Layer 18 of a small transformer language model trained on English Wikipedia (23 layers, counted from 0, width 64).
A neuron adds its activation times its output weights to the MLP's output. To switch it off is to set its activation to zero at one token and run the rest of the model.
A neuron's activation on a vector x is SiLU(weights . x + bias), where the dot is the dot product.

Input weights of the MLP neurons that the questions are about. A number n stands for (n - 500) times 0.00097.
n2 (bias -0.009): 477 442 642 519 658 373 239 389 549 570 455 182 506 404 676 695 552 412 430 381 489 616 334 384 625 702 388 424 391 451 689 600 398 597 447 455 514 364 566 466 542 371 595 524 544 529 652 203 300 571 527 483 480 798 463 633 539 385 552 541 623 434 442 449
n16 (bias -0.032): 381 416 520 544 445 541 684 599 443 438 874 405 529 291 293 591 580 592 400 638 344 704 437 441 434 449 288 535 627 475 707 707 791 280 475 250 509 677 475 558 598 520 392 421 658 448 520 413 476 442 567 391 491 387 346 620 526 571 516 383 569 354 363 585
n39 (bias -0.017): 253 596 465 461 534 482 389 527 614 420 454 306 697 516 461 657 655 508 450 411 397 154 550 546 569 345 531 676 454 607 354 456 517 292 606 451 560 525 608 558 653 217 393 667 494 605 531 631 402 533 617 359 445 457 569 465 417 623 651 557 607 536 550 515
n47 (bias -0.014): 612 558 492 612 509 788 324 598 506 440 600 569 336 485 514 466 607 507 446 385 507 344 261 545 557 391 484 740 764 479 362 582 406 472 494 686 422 460 334 482 191 574 590 551 526 540 604 500 477 507 352 464 730 369 448 432 521 624 492 450 561 539 491 521
n63 (bias -0.026): 412 536 440 416 400 480 239 411 425 477 483 342 382 241 623 593 658 461 742 554 490 431 316 552 678 527 518 542 433 361 425 658 302 466 562 389 537 484 622 613 613 756 407 450 181 634 564 683 411 538 496 569 719 657 346 564 476 484 605 524 254 473 286 801
n66 (bias -0.005): 635 509 608 446 485 387 487 492 488 427 422 449 581 627 458 611 545 481 403 334 802 529 398 466 498 368 557 444 579 378 456 298 457 638 534 392 618 499 356 477 460 242 347 650 504 468 716 376 684 527 568 363 530 380 322 575 327 473 528 595 683 495 744 723
n68 (bias -0.014): 652 358 600 424 386 483 578 332 435 666 550 738 270 342 585 536 600 510 608 266 302 514 637 369 661 514 248 536 659 606 550 553 499 796 473 470 406 590 377 660 482 515 384 284 368 527 615 241 578 560 479 709 474 630 502 426 528 528 626 315 353 551 556 434
n79 (bias -0.029): 580 665 420 784 468 420 453 492 766 258 519 581 474 325 547 430 412 394 640 394 516 384 466 261 595 401 578 569 467 581 470 614 519 299 745 658 608 456 496 545 439 530 423 504 321 394 612 493 681 724 283 555 614 603 436 410 547 335 433 496 378 162 520 429
n104 (bias -0.023): 448 451 596 528 481 626 590 468 297 411 481 544 535 480 375 545 405 241 385 479 596 513 503 491 544 552 386 662 528 517 641 609 499 540 803 570 336 378 616 422 380 358 636 414 530 196 601 305 775 517 527 732 660 484 353 373 280 503 616 592 272 462 543 619
n111 (bias -0.023): 391 539 501 571 300 405 215 623 490 365 361 442 644 544 352 493 648 559 570 475 371 442 476 566 608 308 402 456 657 630 404 609 398 427 449 453 388 433 545 376 457 584 425 540 551 391 573 408 439 626 483 389 672 678 470 839 493 528 675 431 553 540 446 725
n128 (bias -0.044): 524 455 672 622 522 467 543 94 551 504 374 524 477 397 444 509 441 716 325 405 563 405 584 403 675 545 484 280 647 460 361 565 749 461 455 511 651 358 209 577 413 516 656 367 515 598 387 400 558 575 378 723 742 381 536 236 692 348 535 538 509 553 534 609
n145 (bias -0.040): 477 449 460 321 551 531 480 492 358 475 536 354 304 440 457 394 536 635 586 778 300 475 510 453 674 407 443 600 586 485 541 396 638 218 501 634 719 691 280 346 295 460 223 517 436 664 554 452 520 569 636 679 643 420 561 731 394 565 382 354 582 501 556 602
n210 (bias -0.021): 437 653 489 581 462 397 385 557 522 518 501 516 189 427 518 415 676 600 512 581 445 464 478 637 487 441 351 349 297 677 467 392 387 484 889 460 639 809 367 561 341 238 464 744 509 692 587 521 442 536 668 444 367 321 374 442 441 441 473 321 497 493 430 633
n285 (bias -0.038): 499 613 719 659 318 397 206 402 498 443 552 423 468 678 264 476 667 368 442 377 551 419 503 575 688 235 543 532 555 553 450 549 600 440 427 396 571 660 565 410 252 734 476 574 728 438 469 494 662 456 492 742 375 474 559 487 512 286 369 520 460 393 579 572
n289 (bias -0.002): 359 415 580 395 325 471 612 488 499 498 425 25 412 455 509 450 552 398 784 770 392 504 622 600 308 290 531 613 720 347 426 712 565 500 513 668 581 523 568 352 612 492 446 642 597 576 318 492 180 588 344 447 547 431 395 422 564 403 396 255 681 547 465 533
n297 (bias -0.034): 490 358 521 490 461 423 550 553 551 360 479 431 475 560 659 687 556 400 496 499 461 531 438 422 584 569 598 733 532 379 511 364 513 375 555 410 595 363 573 422 441 196 590 622 644 431 498 465 625 446 516 666 521 523 509 432 464 513 522 433 866 591 471 463

Output weights of the MLP neurons that the questions are about. A number n stands for (n - 500) times 0.00063.
n2: 630 164 201 398 679 270 662 420 440 580 419 720 312 488 731 333 492 623 529 651 558 567 528 503 509 501 637 203 409 478 439 367 719 267 587 171 324 697 365 596 496 381 579 587 881 234 803 774 532 420 414 558 639 472 405 402 460 660 676 432 218 677 646 399
n16: 478 881 379 334 535 534 727 339 575 514 806 476 233 327 538 403 322 506 590 511 459 536 454 470 145 384 599 438 452 454 699 454 839 499 782 307 667 346 369 570 446 404 484 531 777 618 252 682 462 489 402 675 526 362 602 483 476 644 432 610 581 315 434 423
n39: 379 456 433 290 654 628 521 582 356 531 548 720 430 573 687 525 676 174 475 548 286 764 605 520 438 754 342 476 706 401 517 651 319 379 309 321 589 381 580 470 238 583 495 359 394 554 301 365 552 842 535 333 265 617 572 396 584 565 449 535 533 599 838 542
n47: 438 500 494 418 697 498 457 200 431 529 455 553 661 528 844 563 241 480 436 556 685 522 722 282 585 396 386 515 427 409 733 441 509 410 725 441 485 737 434 268 905 450 600 463 580 544 628 459 693 345 442 381 411 447 332 454 419 637 509 458 429 552 496 550
n63: 615 668 271 601 304 380 526 429 323 419 454 430 537 414 508 704 442 887 369 462 579 306 754 375 439 752 323 459 714 874 475 608 588 360 688 287 574 323 300 653 527 395 640 677 779 509 170 467 281 313 605 668 310 286 390 794 540 342 434 556 836 707 174 530
n66: 363 581 147 524 511 586 509 666 605 561 395 760 404 505 499 560 343 261 437 562 390 542 550 403 541 754 612 575 617 697 562 547 573 340 584 627 282 361 665 535 337 626 634 442 406 593 342 550 415 334 541 569 584 557 621 354 642 532 629 292 404 574 317 228
n68: 444 555 440 733 528 636 515 534 880 343 297 616 795 581 440 547 508 489 557 489 411 303 444 557 563 282 590 506 328 669 494 391 472 465 435 366 483 449 524 635 293 298 541 813 379 337 553 704 332 208 517 456 504 557 580 727 448 446 285 729 483 518 304 589
n79: 496 219 549 405 476 636 457 688 544 907 461 345 611 444 503 326 475 755 569 530 471 496 604 974 257 746 779 507 372 492 412 158 419 446 530 575 526 247 310 515 480 473 715 324 188 744 372 402 477 326 517 596 362 818 374 372 582 427 597 526 328 683 520 782
n104: 533 412 365 345 592 384 507 479 789 577 612 752 558 660 948 388 622 504 455 593 483 438 621 543 258 783 456 269 614 534 220 518 440 425 309 375 547 636 479 506 534 398 498 611 511 625 602 526 115 550 198 498 539 582 635 365 712 363 332 403 565 625 461 207
n111: 643 454 465 333 526 377 628 574 726 453 674 666 371 174 456 365 319 604 369 433 556 519 436 601 399 769 675 633 578 330 541 551 449 586 592 570 346 694 480 500 697 601 660 501 515 807 75 648 440 521 367 837 226 512 334 173 506 571 286 436 480 492 577 299
n128: 289 701 726 785 383 197 495 259 684 565 343 700 567 585 284 271 722 646 975 526 236 601 365 415 400 368 414 163 929 486 519 884 352 620 158 499 277 636 451 324 498 656 471 337 367 744 521 557 450 553 252 802 330 294 481 629 404 507 293 764 647 430 641 471
n145: 571 441 552 524 225 444 308 682 446 370 415 512 855 407 325 643 698 551 483 485 566 479 801 528 606 640 431 423 154 689 421 311 525 333 465 608 648 859 607 655 561 478 569 550 279 640 543 562 212 544 377 662 235 350 350 543 900 511 411 444 297 444 222 535
n210: 619 391 374 464 380 651 433 526 399 646 708 637 612 495 424 278 424 634 284 406 411 461 497 566 636 600 408 538 514 636 450 473 692 528 551 501 397 335 204 689 434 711 635 434 267 584 497 564 490 509 421 561 508 512 481 368 564 572 470 468 285 794 473 491
n285: 526 519 569 546 393 615 400 555 478 758 232 261 461 755 377 343 778 423 619 324 649 604 544 774 823 317 621 620 527 558 295 454 198 540 381 677 100 479 487 305 512 741 493 354 491 478 549 383 346 413 581 351 149 260 567 531 553 608 672 645 694 434 679 569
n289: 726 584 269 414 590 660 434 807 625 435 515 867 493 655 415 589 387 458 403 353 411 601 453 541 354 655 564 444 65 695 573 92 521 455 565 211 473 368 217 625 339 424 485 389 369 331 728 512 764 254 697 545 536 536 610 598 401 814 548 633 314 516 522 568
n297: 405 495 286 336 458 621 400 454 463 534 523 641 556 511 583 397 633 495 610 457 690 454 441 472 522 705 527 412 691 586 492 624 288 473 441 571 482 657 490 650 217 567 569 514 370 505 529 440 462 530 391 559 329 423 676 529 517 518 408 698 542 261 464 572

Each question names a token from some text and the token that comes next. It shows the vector x that enters the MLP there. A number n stands for (n - 500) times 0.011.

Then comes g, the gradient of the next token's log-probability with respect to the MLP's output, scaled to length 1. A neuron's effect is roughly proportional to its activation times (output weights . g). A number n stands for (n - 500) times 0.00089.

" period", then " that"
x: 513 460 347 557 480 525 361 495 492 479 469 583 520 622 425 272 417 608 493 485 465 474 556 370 316 491 374 554 406 386 652 555 576 678 451 684 535 412 533 505 373 555 515 645 340 466 561 521 404 777 388 488 493 574 499 400 601 659 349 494 475 568 596 653
g: 793 470 557 642 489 386 473 680 460 498 286 543 684 516 723 546 483 358 483 415 437 323 374 414 468 542 414 808 488 385 764 479 713 556 751 638 448 479 591 578 518 449 353 490 429 506 660 245 528 386 491 455 598 358 473 600 554 740 202 423 650 262 309 185
Which neuron, switched off, lowers the next token's probability most? n47

" Davis", then " 5"
x: 482 489 494 334 380 587 354 459 521 399 610 684 656 532 402 598 474 410 520 481 474 435 725 538 211 360 479 393 405 501 500 422 318 524 546 572 547 418 555 422 574 576 511 522 315 540 469 649 495 707 444 541 517 479 473 607 377 638 515 517 492 618 636 618
g: 316 366 785 388 630 618 608 492 611 594 332 582 493 748 559 600 487 726 257 457 369 570 504 397 541 433 435 355 551 594 345 286 619 387 552 452 522 390 741 373 459 423 353 247 524 599 579 329 513 460 645 888 475 522 689 498 604 484 550 555 552 250 144 594
Which neuron, switched off, raises the next token's probability most? n111

" the", then " University"
x: 414 374 645 471 544 557 400 473 364 401 561 459 466 528 517 468 625 560 327 633 444 473 737 435 222 702 410 592 299 469 450 494 513 594 488 584 476 603 565 487 416 476 486 477 532 486 757 458 490 497 556 377 446 558 386 570 589 375 505 518 450 539 575 643
g: 595 411 499 327 401 697 663 377 110 527 611 552 573 556 355 581 605 581 344 368 546 476 704 703 451 414 494 318 474 665 559 392 511 569 195 465 649 752 445 351 533 416 655 649 412 773 348 550 221 652 679 486 375 571 317 426 298 503 598 414 566 609 388 695
Which two neurons, each switched off alone, lower its probability most, in order? n210, n145

" at", then " schools"
x: 576 426 492 480 590 618 420 397 396 611 543 539 537 468 497 528 621 464 389 453 353 570 671 519 212 684 422 474 424 483 646 593 448 546 525 575 476 512 631 440 489 515 600 468 395 400 654 541 427 684 495 414 275 598 304 520 609 507 492 577 379 336 588 493
g: 554 383 557 696 312 511 518 403 509 386 485 604 368 276 703 492 597 417 421 819 680 578 668 461 357 283 362 325 491 440 591 477 621 307 553 561 485 479 348 499 219 541 649 490 587 784 697 162 519 332 593 694 522 424 438 458 528 475 689 355 594 749 631 291
Which neuron, switched off, raises the next token's probability most? n68

" His", then " studies"
x: 523 394 563 386 546 535 397 423 414 613 517 554 416 408 596 517 422 490 451 655 510 466 559 455 117 670 395 519 504 469 609 617 358 655 522 491 439 544 502 536 420 565 618 413 436 535 724 520 496 440 365 267 507 405 651 659 479 598 512 529 511 482 547 534
g: 642 292 328 675 307 595 499 338 578 358 504 448 527 522 562 401 451 408 270 531 430 739 406 365 597 510 381 515 475 331 667 494 451 604 562 380 525 833 315 341 722 560 838 826 462 615 527 265 392 519 320 394 589 591 468 313 520 619 549 371 642 780 475 486
Which two neurons, each switched off alone, lower its probability most, in order? n47, n2

"ta", then "ny"
x: 531 425 396 518 493 674 589 549 455 550 630 520 582 490 424 357 486 504 542 684 348 372 665 419 231 373 480 569 243 468 502 278 524 477 594 597 714 414 467 513 518 445 570 579 509 615 537 537 530 662 469 308 558 502 461 467 469 426 451 526 575 647 510 459
g: 565 347 516 556 601 714 431 581 326 797 369 517 609 505 478 568 729 437 419 233 533 483 707 459 672 519 445 601 489 325 545 322 693 274 392 306 651 242 736 627 479 639 139 505 608 619 373 686 412 595 510 338 500 649 277 368 563 441 517 548 624 552 408 330
Which neuron, switched off, lowers the next token's probability most? n39

" last", then " 12"
x: 562 502 502 498 439 579 358 361 538 520 484 573 411 548 561 443 323 737 466 669 500 482 583 345 287 616 500 513 466 461 599 504 464 576 493 640 496 371 519 291 401 435 450 411 547 553 726 549 578 541 449 375 491 578 555 396 478 686 299 482 502 469 656 589
g: 452 463 552 245 833 659 441 662 735 553 474 440 613 733 484 488 281 584 284 505 489 451 498 471 622 463 353 290 632 369 432 245 726 573 592 536 558 557 670 613 546 526 181 299 405 433 489 569 537 543 706 674 322 496 585 476 598 636 554 427 468 227 188 492
Which two neurons, each switched off alone, lower its probability most, in order? n145, n63

" was", then " defeated"
x: 473 326 385 490 531 538 421 539 491 610 457 642 593 465 387 444 561 446 341 531 529 664 525 566 199 624 615 504 546 528 556 557 376 587 608 536 617 520 673 395 493 620 620 449 399 471 624 498 440 538 410 171 361 510 571 501 454 411 474 511 563 409 610 464
g: 505 595 649 420 421 290 413 672 644 499 574 487 347 560 218 593 521 356 761 609 544 463 354 598 481 268 388 540 561 697 288 537 582 402 311 747 683 308 638 234 543 322 516 381 584 567 377 557 602 375 347 752 572 295 772 594 373 486 571 654 406 357 558 678
Which neuron, switched off, lowers the next token's probability most? n47

" |", then " Justin"
x: 429 439 504 143 642 645 369 575 463 517 560 648 537 459 554 450 522 431 407 497 546 521 691 456 386 452 529 408 591 474 429 494 471 629 502 494 603 425 664 343 407 530 584 488 364 477 565 543 463 527 623 497 262 629 388 424 590 637 445 629 426 538 548 540
g: 586 487 694 514 695 536 229 430 278 667 501 428 344 528 494 359 435 480 816 210 571 606 386 544 533 632 815 515 174 553 469 603 545 590 288 465 448 503 381 547 731 544 521 521 424 521 297 768 438 683 531 353 427 522 397 600 148 453 661 459 536 581 589 416
Which neuron, switched off, raises the next token's probability most? n285

"to", then "la"
x: 439 615 465 425 438 667 457 484 449 609 590 626 707 391 423 223 546 394 490 584 404 540 660 398 206 451 520 414 338 520 494 358 408 521 482 521 491 417 457 395 569 601 513 606 452 509 461 742 612 552 490 497 546 634 499 520 545 665 329 507 530 531 511 526
g: 484 454 469 758 465 588 484 444 570 641 587 503 629 598 515 421 629 531 525 703 174 503 570 332 546 640 555 474 514 528 472 242 667 553 396 373 338 751 595 246 341 771 566 353 633 471 510 516 409 362 799 327 677 619 315 242 333 502 633 487 670 376 262 360
Which neuron, switched off, raises the next token's probability most? n66

" che", then "mi"
x: 436 535 596 572 238 552 420 471 352 547 603 424 465 591 408 296 471 558 479 665 630 532 642 482 332 688 453 449 329 388 568 486 297 569 439 471 623 595 643 404 353 588 571 573 547 581 519 539 529 471 433 412 532 529 570 645 522 407 371 523 569 462 591 458
g: 484 458 689 443 567 422 583 492 431 470 583 444 715 442 575 302 602 360 435 683 720 341 493 549 625 418 531 562 605 534 93 504 333 407 637 586 522 581 528 436 55 591 617 323 152 462 642 528 547 422 440 711 469 420 572 393 591 430 423 456 560 848 452 717
Which two neurons, each switched off alone, lower its probability most, in order? n285, n210

"f", then " Jun"
x: 495 425 554 415 426 702 536 516 631 579 499 510 576 548 557 442 503 616 590 475 500 430 627 449 170 308 453 473 430 501 365 554 340 625 428 560 557 513 640 559 432 485 565 533 495 413 472 729 606 689 448 334 536 552 582 521 371 466 365 400 567 586 426 342
g: 561 426 804 150 670 243 522 648 508 536 426 519 508 339 466 490 331 319 325 560 610 554 548 289 606 620 593 393 630 578 358 396 710 404 356 575 266 664 439 398 716 213 588 387 411 267 619 375 664 712 485 617 529 541 422 560 692 638 539 510 540 545 703 390
Which neuron, switched off, raises the next token's probability most? n2

" in", then " Event"
x: 533 452 463 666 494 618 505 499 492 601 446 541 496 551 480 387 604 391 393 544 474 464 547 474 187 527 393 509 491 448 597 616 453 569 463 541 428 423 651 477 339 489 474 501 412 523 684 607 477 597 401 346 258 679 412 521 729 558 461 722 408 485 516 487
g: 256 483 537 310 475 337 440 773 514 475 607 532 187 576 361 580 602 641 643 408 554 444 510 448 447 327 677 615 635 445 393 627 482 761 477 616 427 376 555 668 302 229 436 518 314 420 455 469 457 237 395 482 788 606 527 534 374 443 590 475 423 756 780 767
Which neuron, switched off, lowers the next token's probability most? n145

" P", then "G"
x: 576 456 489 371 476 854 460 581 342 408 667 542 297 555 535 424 451 412 394 493 506 404 594 368 187 464 478 588 423 487 594 571 635 523 381 498 424 564 568 432 603 470 610 522 439 511 384 657 437 544 535 509 476 539 489 569 616 441 446 656 547 444 496 579
g: 334 541 609 426 366 448 349 597 593 483 537 631 298 537 533 659 399 538 244 343 487 592 636 275 601 588 687 508 755 520 507 370 710 526 299 454 582 663 436 419 661 414 106 564 183 311 545 505 697 482 610 590 307 571 631 488 460 640 319 670 445 625 728 365
Which neuron, switched off, raises the next token's probability most? n16

" 1997", then " Welsh"
x: 593 418 547 285 387 581 466 430 380 429 577 685 302 442 427 450 477 592 452 649 561 348 626 285 248 550 532 497 559 465 613 543 512 462 493 614 530 366 515 368 477 538 451 484 505 543 590 460 482 561 416 363 574 620 614 398 646 507 474 538 556 624 687 623
g: 471 490 375 172 661 549 481 661 382 709 592 481 678 517 604 889 595 737 547 418 569 569 670 477 450 494 549 472 429 531 471 554 350 598 622 616 534 447 387 628 241 437 323 358 524 364 500 552 541 254 485 577 363 565 444 665 572 422 364 214 514 138 779 380
Which neuron, switched off, raises the next token's probability most? n128

"er", then " |"
x: 513 527 566 379 490 750 417 564 540 622 452 598 482 521 471 398 483 432 501 566 445 549 688 472 101 494 559 495 481 526 579 286 482 532 565 452 645 312 437 460 455 324 500 612 421 451 453 649 549 499 451 400 481 692 451 550 522 560 423 404 612 685 540 468
g: 329 835 477 466 548 780 219 484 612 543 358 533 464 480 594 367 503 152 655 453 674 336 321 484 562 569 490 628 574 475 143 339 260 528 498 528 723 389 474 617 631 362 659 644 574 411 319 762 618 470 502 643 509 530 513 388 513 477 420 510 392 386 565 736
Which neuron, switched off, lowers the next token's probability most? n297

"ving", then " to"
x: 542 582 483 472 444 691 335 433 377 612 372 373 491 529 471 526 283 524 466 532 466 554 510 424 168 572 507 646 466 488 514 220 420 557 611 465 588 403 530 433 567 533 550 619 593 524 583 472 594 665 497 398 419 640 414 521 571 575 478 412 416 569 690 559
g: 681 326 492 911 218 447 669 333 371 301 447 657 591 499 639 513 523 628 328 400 735 431 402 547 442 546 519 833 268 508 622 451 700 482 465 491 390 518 578 385 558 591 542 466 446 642 836 487 384 745 407 222 407 538 427 444 456 362 445 516 547 447 476 322
Which neuron, switched off, raises the next token's probability most? n66

",", then " and"
x: 325 460 362 533 386 475 413 529 438 503 502 578 531 530 553 443 562 490 587 483 556 495 603 519 244 613 478 655 489 560 477 471 494 542 456 581 529 452 622 470 302 553 586 622 243 442 755 518 426 698 441 443 263 644 482 414 489 628 486 602 498 426 512 507
g: 309 552 599 341 373 526 474 479 479 445 773 744 496 657 449 579 589 533 809 493 783 249 200 342 298 535 500 487 410 534 528 285 181 337 510 516 597 361 627 562 434 729 576 595 411 445 252 621 380 617 489 599 403 654 395 429 715 556 434 418 539 726 498 546
Which neuron, switched off, lowers the next token's probability most? n79

"94", then ","
x: 497 377 473 367 377 511 527 422 486 438 557 548 368 484 457 420 459 509 482 523 620 470 582 453 285 469 388 521 488 499 448 429 533 582 441 638 571 486 482 470 519 597 626 735 393 579 582 523 453 785 225 435 421 642 652 344 651 505 413 448 502 593 608 592
g: 571 570 223 223 396 586 331 538 650 297 589 360 505 305 335 517 378 498 425 495 563 577 365 637 453 467 368 455 729 276 727 378 255 458 468 700 463 535 591 516 571 448 600 548 579 395 489 652 693 494 463 341 715 591 452 661 581 806 376 596 555 884 320 418
Which neuron, switched off, lowers the next token's probability most? n289

" the", then " regular"
x: 396 399 577 423 457 541 424 468 389 578 585 557 432 509 469 483 556 536 330 646 496 357 782 360 283 524 400 493 495 600 488 584 458 615 476 534 490 512 666 399 365 376 427 416 498 570 775 458 399 589 506 406 416 617 533 485 584 462 469 686 531 548 540 584
g: 591 546 592 851 323 513 297 397 542 354 536 863 448 196 328 401 383 495 292 427 585 368 635 637 429 362 443 401 529 339 667 676 373 410 491 602 704 284 575 561 645 550 450 645 416 759 679 636 492 526 348 362 488 238 666 559 402 444 481 619 463 634 574 483
Which neuron, switched off, lowers the next token's probability most? n68

"r", then "ti"
x: 578 513 487 374 579 589 584 492 543 558 665 566 522 567 499 478 432 449 575 483 449 623 680 394 61 454 400 476 410 550 418 367 366 493 627 520 593 394 475 553 559 428 691 559 443 429 383 749 537 601 584 489 398 549 439 563 583 426 445 439 405 428 528 479
g: 674 439 414 720 447 393 570 809 201 656 679 357 500 541 497 456 503 581 581 460 317 308 505 559 627 328 554 576 448 598 735 610 459 557 598 327 571 404 536 438 389 508 782 332 462 857 497 680 382 728 397 252 524 191 418 455 328 344 470 570 551 430 398 522
Which neuron, switched off, lowers the next token's probability most? n210

" at", then " the"
x: 525 359 462 547 513 665 443 384 422 584 591 514 507 455 431 456 585 478 342 457 332 465 703 511 248 590 432 526 503 518 589 525 440 598 573 513 440 525 650 414 533 405 529 508 398 427 658 452 401 695 556 432 270 593 372 435 653 518 618 657 462 426 560 626
g: 597 640 162 616 468 557 422 475 575 561 342 543 824 406 513 470 472 618 629 348 339 548 476 668 302 351 313 637 598 560 717 411 316 591 425 349 422 452 564 271 672 371 659 726 516 399 374 722 460 688 334 395 342 778 340 484 532 453 311 610 456 572 731 526
Which two neurons, each switched off alone, lower its probability most, in order? n68, n104

"ly", then " bl"
x: 557 388 511 650 371 642 321 444 477 555 451 485 483 488 433 365 461 534 502 620 581 571 540 499 110 576 506 549 527 417 371 409 434 583 563 693 625 478 486 439 520 704 614 483 375 476 662 333 586 615 416 456 449 535 472 469 599 509 342 540 504 480 576 501
g: 386 457 672 584 640 466 467 551 563 671 522 495 486 484 392 568 492 360 658 702 424 635 399 838 458 599 610 495 531 341 352 468 342 311 358 559 377 545 541 326 465 351 389 509 727 465 575 514 401 254 427 395 495 291 745 916 403 538 309 813 443 337 726 387
Which neuron, switched off, lowers the next token's probability most? n210

" entered", then " th"
x: 668 401 372 514 424 690 281 414 472 488 390 606 409 546 559 597 537 440 463 473 499 509 697 410 302 513 435 522 500 544 627 474 419 602 541 391 508 419 623 370 466 527 579 525 460 496 676 547 341 581 477 376 362 643 462 551 699 589 532 642 326 466 536 510
g: 592 489 695 621 427 431 540 403 606 541 526 284 325 462 415 408 439 351 381 611 446 388 448 335 590 695 571 440 375 327 436 673 617 415 715 645 579 515 442 678 155 416 709 376 667 536 752 474 699 381 597 642 561 198 712 467 320 501 434 822 317 601 405 379
Which neuron, switched off, lowers the next token's probability most? n2

"–", then "1"
x: 359 372 441 341 334 652 451 422 714 667 573 515 506 519 430 414 513 566 477 566 596 504 551 435 335 444 469 525 456 636 415 500 347 507 357 571 594 498 496 402 528 630 547 520 353 362 585 681 443 697 554 415 420 502 645 355 595 528 526 648 543 567 439 405
g: 668 562 600 412 623 633 406 389 518 573 451 568 509 618 682 379 612 462 772 420 347 532 565 824 330 546 312 714 154 355 763 592 319 627 263 469 442 538 340 520 464 498 374 491 415 479 361 678 626 646 707 435 296 625 310 572 470 590 300 512 579 535 273 353
Which neuron, switched off, lowers the next token's probability most? n39

" and", then " ped"
x: 549 392 487 512 517 706 430 475 355 581 439 528 468 366 603 419 436 471 473 636 491 558 560 585 221 542 492 551 517 430 615 468 433 562 385 525 607 520 466 360 417 534 568 670 410 381 753 344 524 371 473 431 474 571 501 620 497 604 280 546 435 681 612 549
g: 387 379 610 463 437 341 526 207 317 587 443 559 805 386 705 665 752 472 824 466 356 553 695 424 460 646 586 219 457 307 362 570 455 239 478 366 530 371 538 538 494 501 449 499 816 319 606 489 547 427 820 556 605 430 580 491 533 413 652 596 430 418 522 329
Which neuron, switched off, lowers the next token's probability most? n2

"ura", then "g"
x: 562 517 504 324 463 549 516 615 403 604 699 564 656 458 420 416 327 459 533 474 354 518 679 392 114 339 472 549 394 507 551 275 466 567 586 607 609 405 578 509 474 470 592 593 471 568 386 638 502 536 488 510 536 566 531 525 619 572 557 345 442 487 537 484
g: 403 442 490 288 341 580 513 642 491 416 461 384 268 400 577 736 559 578 596 595 448 642 655 516 598 426 407 706 150 427 553 331 652 326 364 440 763 410 486 609 417 607 117 578 687 688 235 684 472 557 566 404 311 476 630 482 709 470 494 692 431 438 509 682
Which neuron, switched off, lowers the next token's probability most? n128

"nd", then "y"
x: 584 581 502 475 482 593 403 384 532 641 553 498 497 699 579 482 443 642 521 623 378 432 574 565 143 388 416 565 375 488 643 355 432 473 538 383 554 476 485 452 567 503 688 619 539 603 514 642 451 597 444 212 432 622 470 433 489 540 425 506 452 529 367 499
g: 477 285 536 299 813 396 563 742 638 574 676 446 679 626 538 683 317 447 609 555 626 339 616 591 350 558 505 450 308 365 418 425 619 452 656 713 437 501 682 706 503 442 256 478 573 497 492 344 490 417 485 523 644 390 527 683 170 550 357 136 623 381 348 476
Which neuron, switched off, raises the next token's probability most? n210

" fur", then "the"
x: 592 460 422 465 385 677 477 440 403 529 526 427 405 628 464 449 573 485 522 634 543 316 670 425 315 615 408 632 274 425 507 412 418 487 519 549 613 460 617 514 337 587 584 458 565 588 400 594 402 686 540 279 477 437 433 547 539 464 453 553 618 708 560 521
g: 442 675 228 584 159 398 257 653 562 316 476 455 660 718 245 451 465 401 614 569 511 505 600 453 284 609 685 492 568 487 453 618 548 531 738 532 269 589 211 630 659 439 464 659 502 619 481 615 600 678 334 606 241 360 421 606 425 653 446 547 399 328 636 638
Which neuron, switched off, lowers the next token's probability most? n289

",", then " this"
x: 302 408 411 493 332 541 510 585 462 556 450 516 519 537 535 510 492 515 547 515 547 492 578 417 270 581 463 634 516 531 401 489 465 582 479 579 568 513 577 487 315 549 567 554 259 413 778 542 430 657 469 463 214 594 543 399 572 593 388 639 513 458 610 531
g: 687 573 251 556 518 515 373 472 593 459 261 794 733 469 530 585 524 526 524 378 403 470 398 501 333 615 476 483 569 318 693 764 563 622 701 372 227 352 440 514 731 346 500 821 489 377 596 446 550 505 540 471 418 775 201 516 555 526 548 397 555 429 394 180
Which neuron, switched off, lowers the next token's probability most? n285

" Russian", then " government"
x: 708 374 535 301 561 570 518 501 431 469 699 662 387 493 449 482 426 538 476 612 537 538 623 297 221 551 477 579 431 475 707 558 438 509 515 612 623 390 482 376 435 516 563 442 542 486 473 498 286 568 489 325 499 566 446 482 542 453 406 452 516 714 597 572
g: 720 555 144 865 636 390 656 663 728 379 445 572 444 571 650 436 500 348 356 471 607 354 466 599 451 560 362 640 331 541 538 415 793 334 427 495 815 506 565 488 674 421 525 463 508 430 521 466 498 570 418 265 325 399 626 685 573 370 269 331 425 549 582 293
Which two neurons, each switched off alone, lower its probability most, in order? n289, n128

" am", then "on"
x: 410 467 425 686 322 626 433 596 447 539 642 346 399 699 566 403 478 541 387 462 566 535 475 478 213 650 411 623 365 438 558 450 480 724 534 595 545 658 643 433 447 594 643 512 473 510 399 528 597 491 453 403 503 535 521 557 494 399 393 557 493 393 458 373
g: 490 675 337 478 370 388 548 532 556 649 667 590 494 626 400 848 603 432 702 722 201 453 620 418 357 661 560 205 524 559 394 686 428 252 553 381 345 622 464 413 830 536 374 649 474 578 510 512 284 421 362 551 520 370 502 678 298 510 599 445 372 317 416 693
Which neuron, switched off, raises the next token's probability most? n128

" September", then " 2025"
x: 438 408 442 381 466 653 379 454 561 354 437 433 408 672 495 343 522 459 516 449 630 402 690 413 352 589 344 485 532 480 584 478 525 594 580 542 384 514 641 520 475 559 481 563 427 461 575 671 319 658 352 445 369 678 483 427 591 665 446 637 504 526 481 649
g: 674 494 612 401 362 549 633 537 431 701 383 334 411 448 476 457 198 550 359 606 231 333 649 516 431 624 464 529 487 768 502 530 521 663 702 284 434 708 605 279 275 586 374 626 478 519 517 274 395 237 730 614 467 588 545 422 448 363 741 641 765 636 389 491
Which neuron, switched off, lowers the next token's probability most? n63

" number", then " two"
x: 575 522 512 583 594 614 326 451 557 523 429 599 588 559 544 458 463 587 435 451 379 521 595 262 139 482 459 591 481 444 480 439 416 659 434 645 743 447 562 398 478 450 491 437 390 576 549 491 468 749 632 417 469 538 466 406 420 595 384 575 453 596 521 484
g: 625 139 341 455 695 326 277 495 643 566 378 492 480 405 613 705 484 365 413 665 468 419 525 375 697 569 502 544 517 757 476 469 451 349 632 500 491 429 667 540 364 524 332 543 867 566 732 212 529 532 443 687 251 446 560 585 398 634 608 447 625 194 432 551
Which neuron, switched off, raises the next token's probability most? n79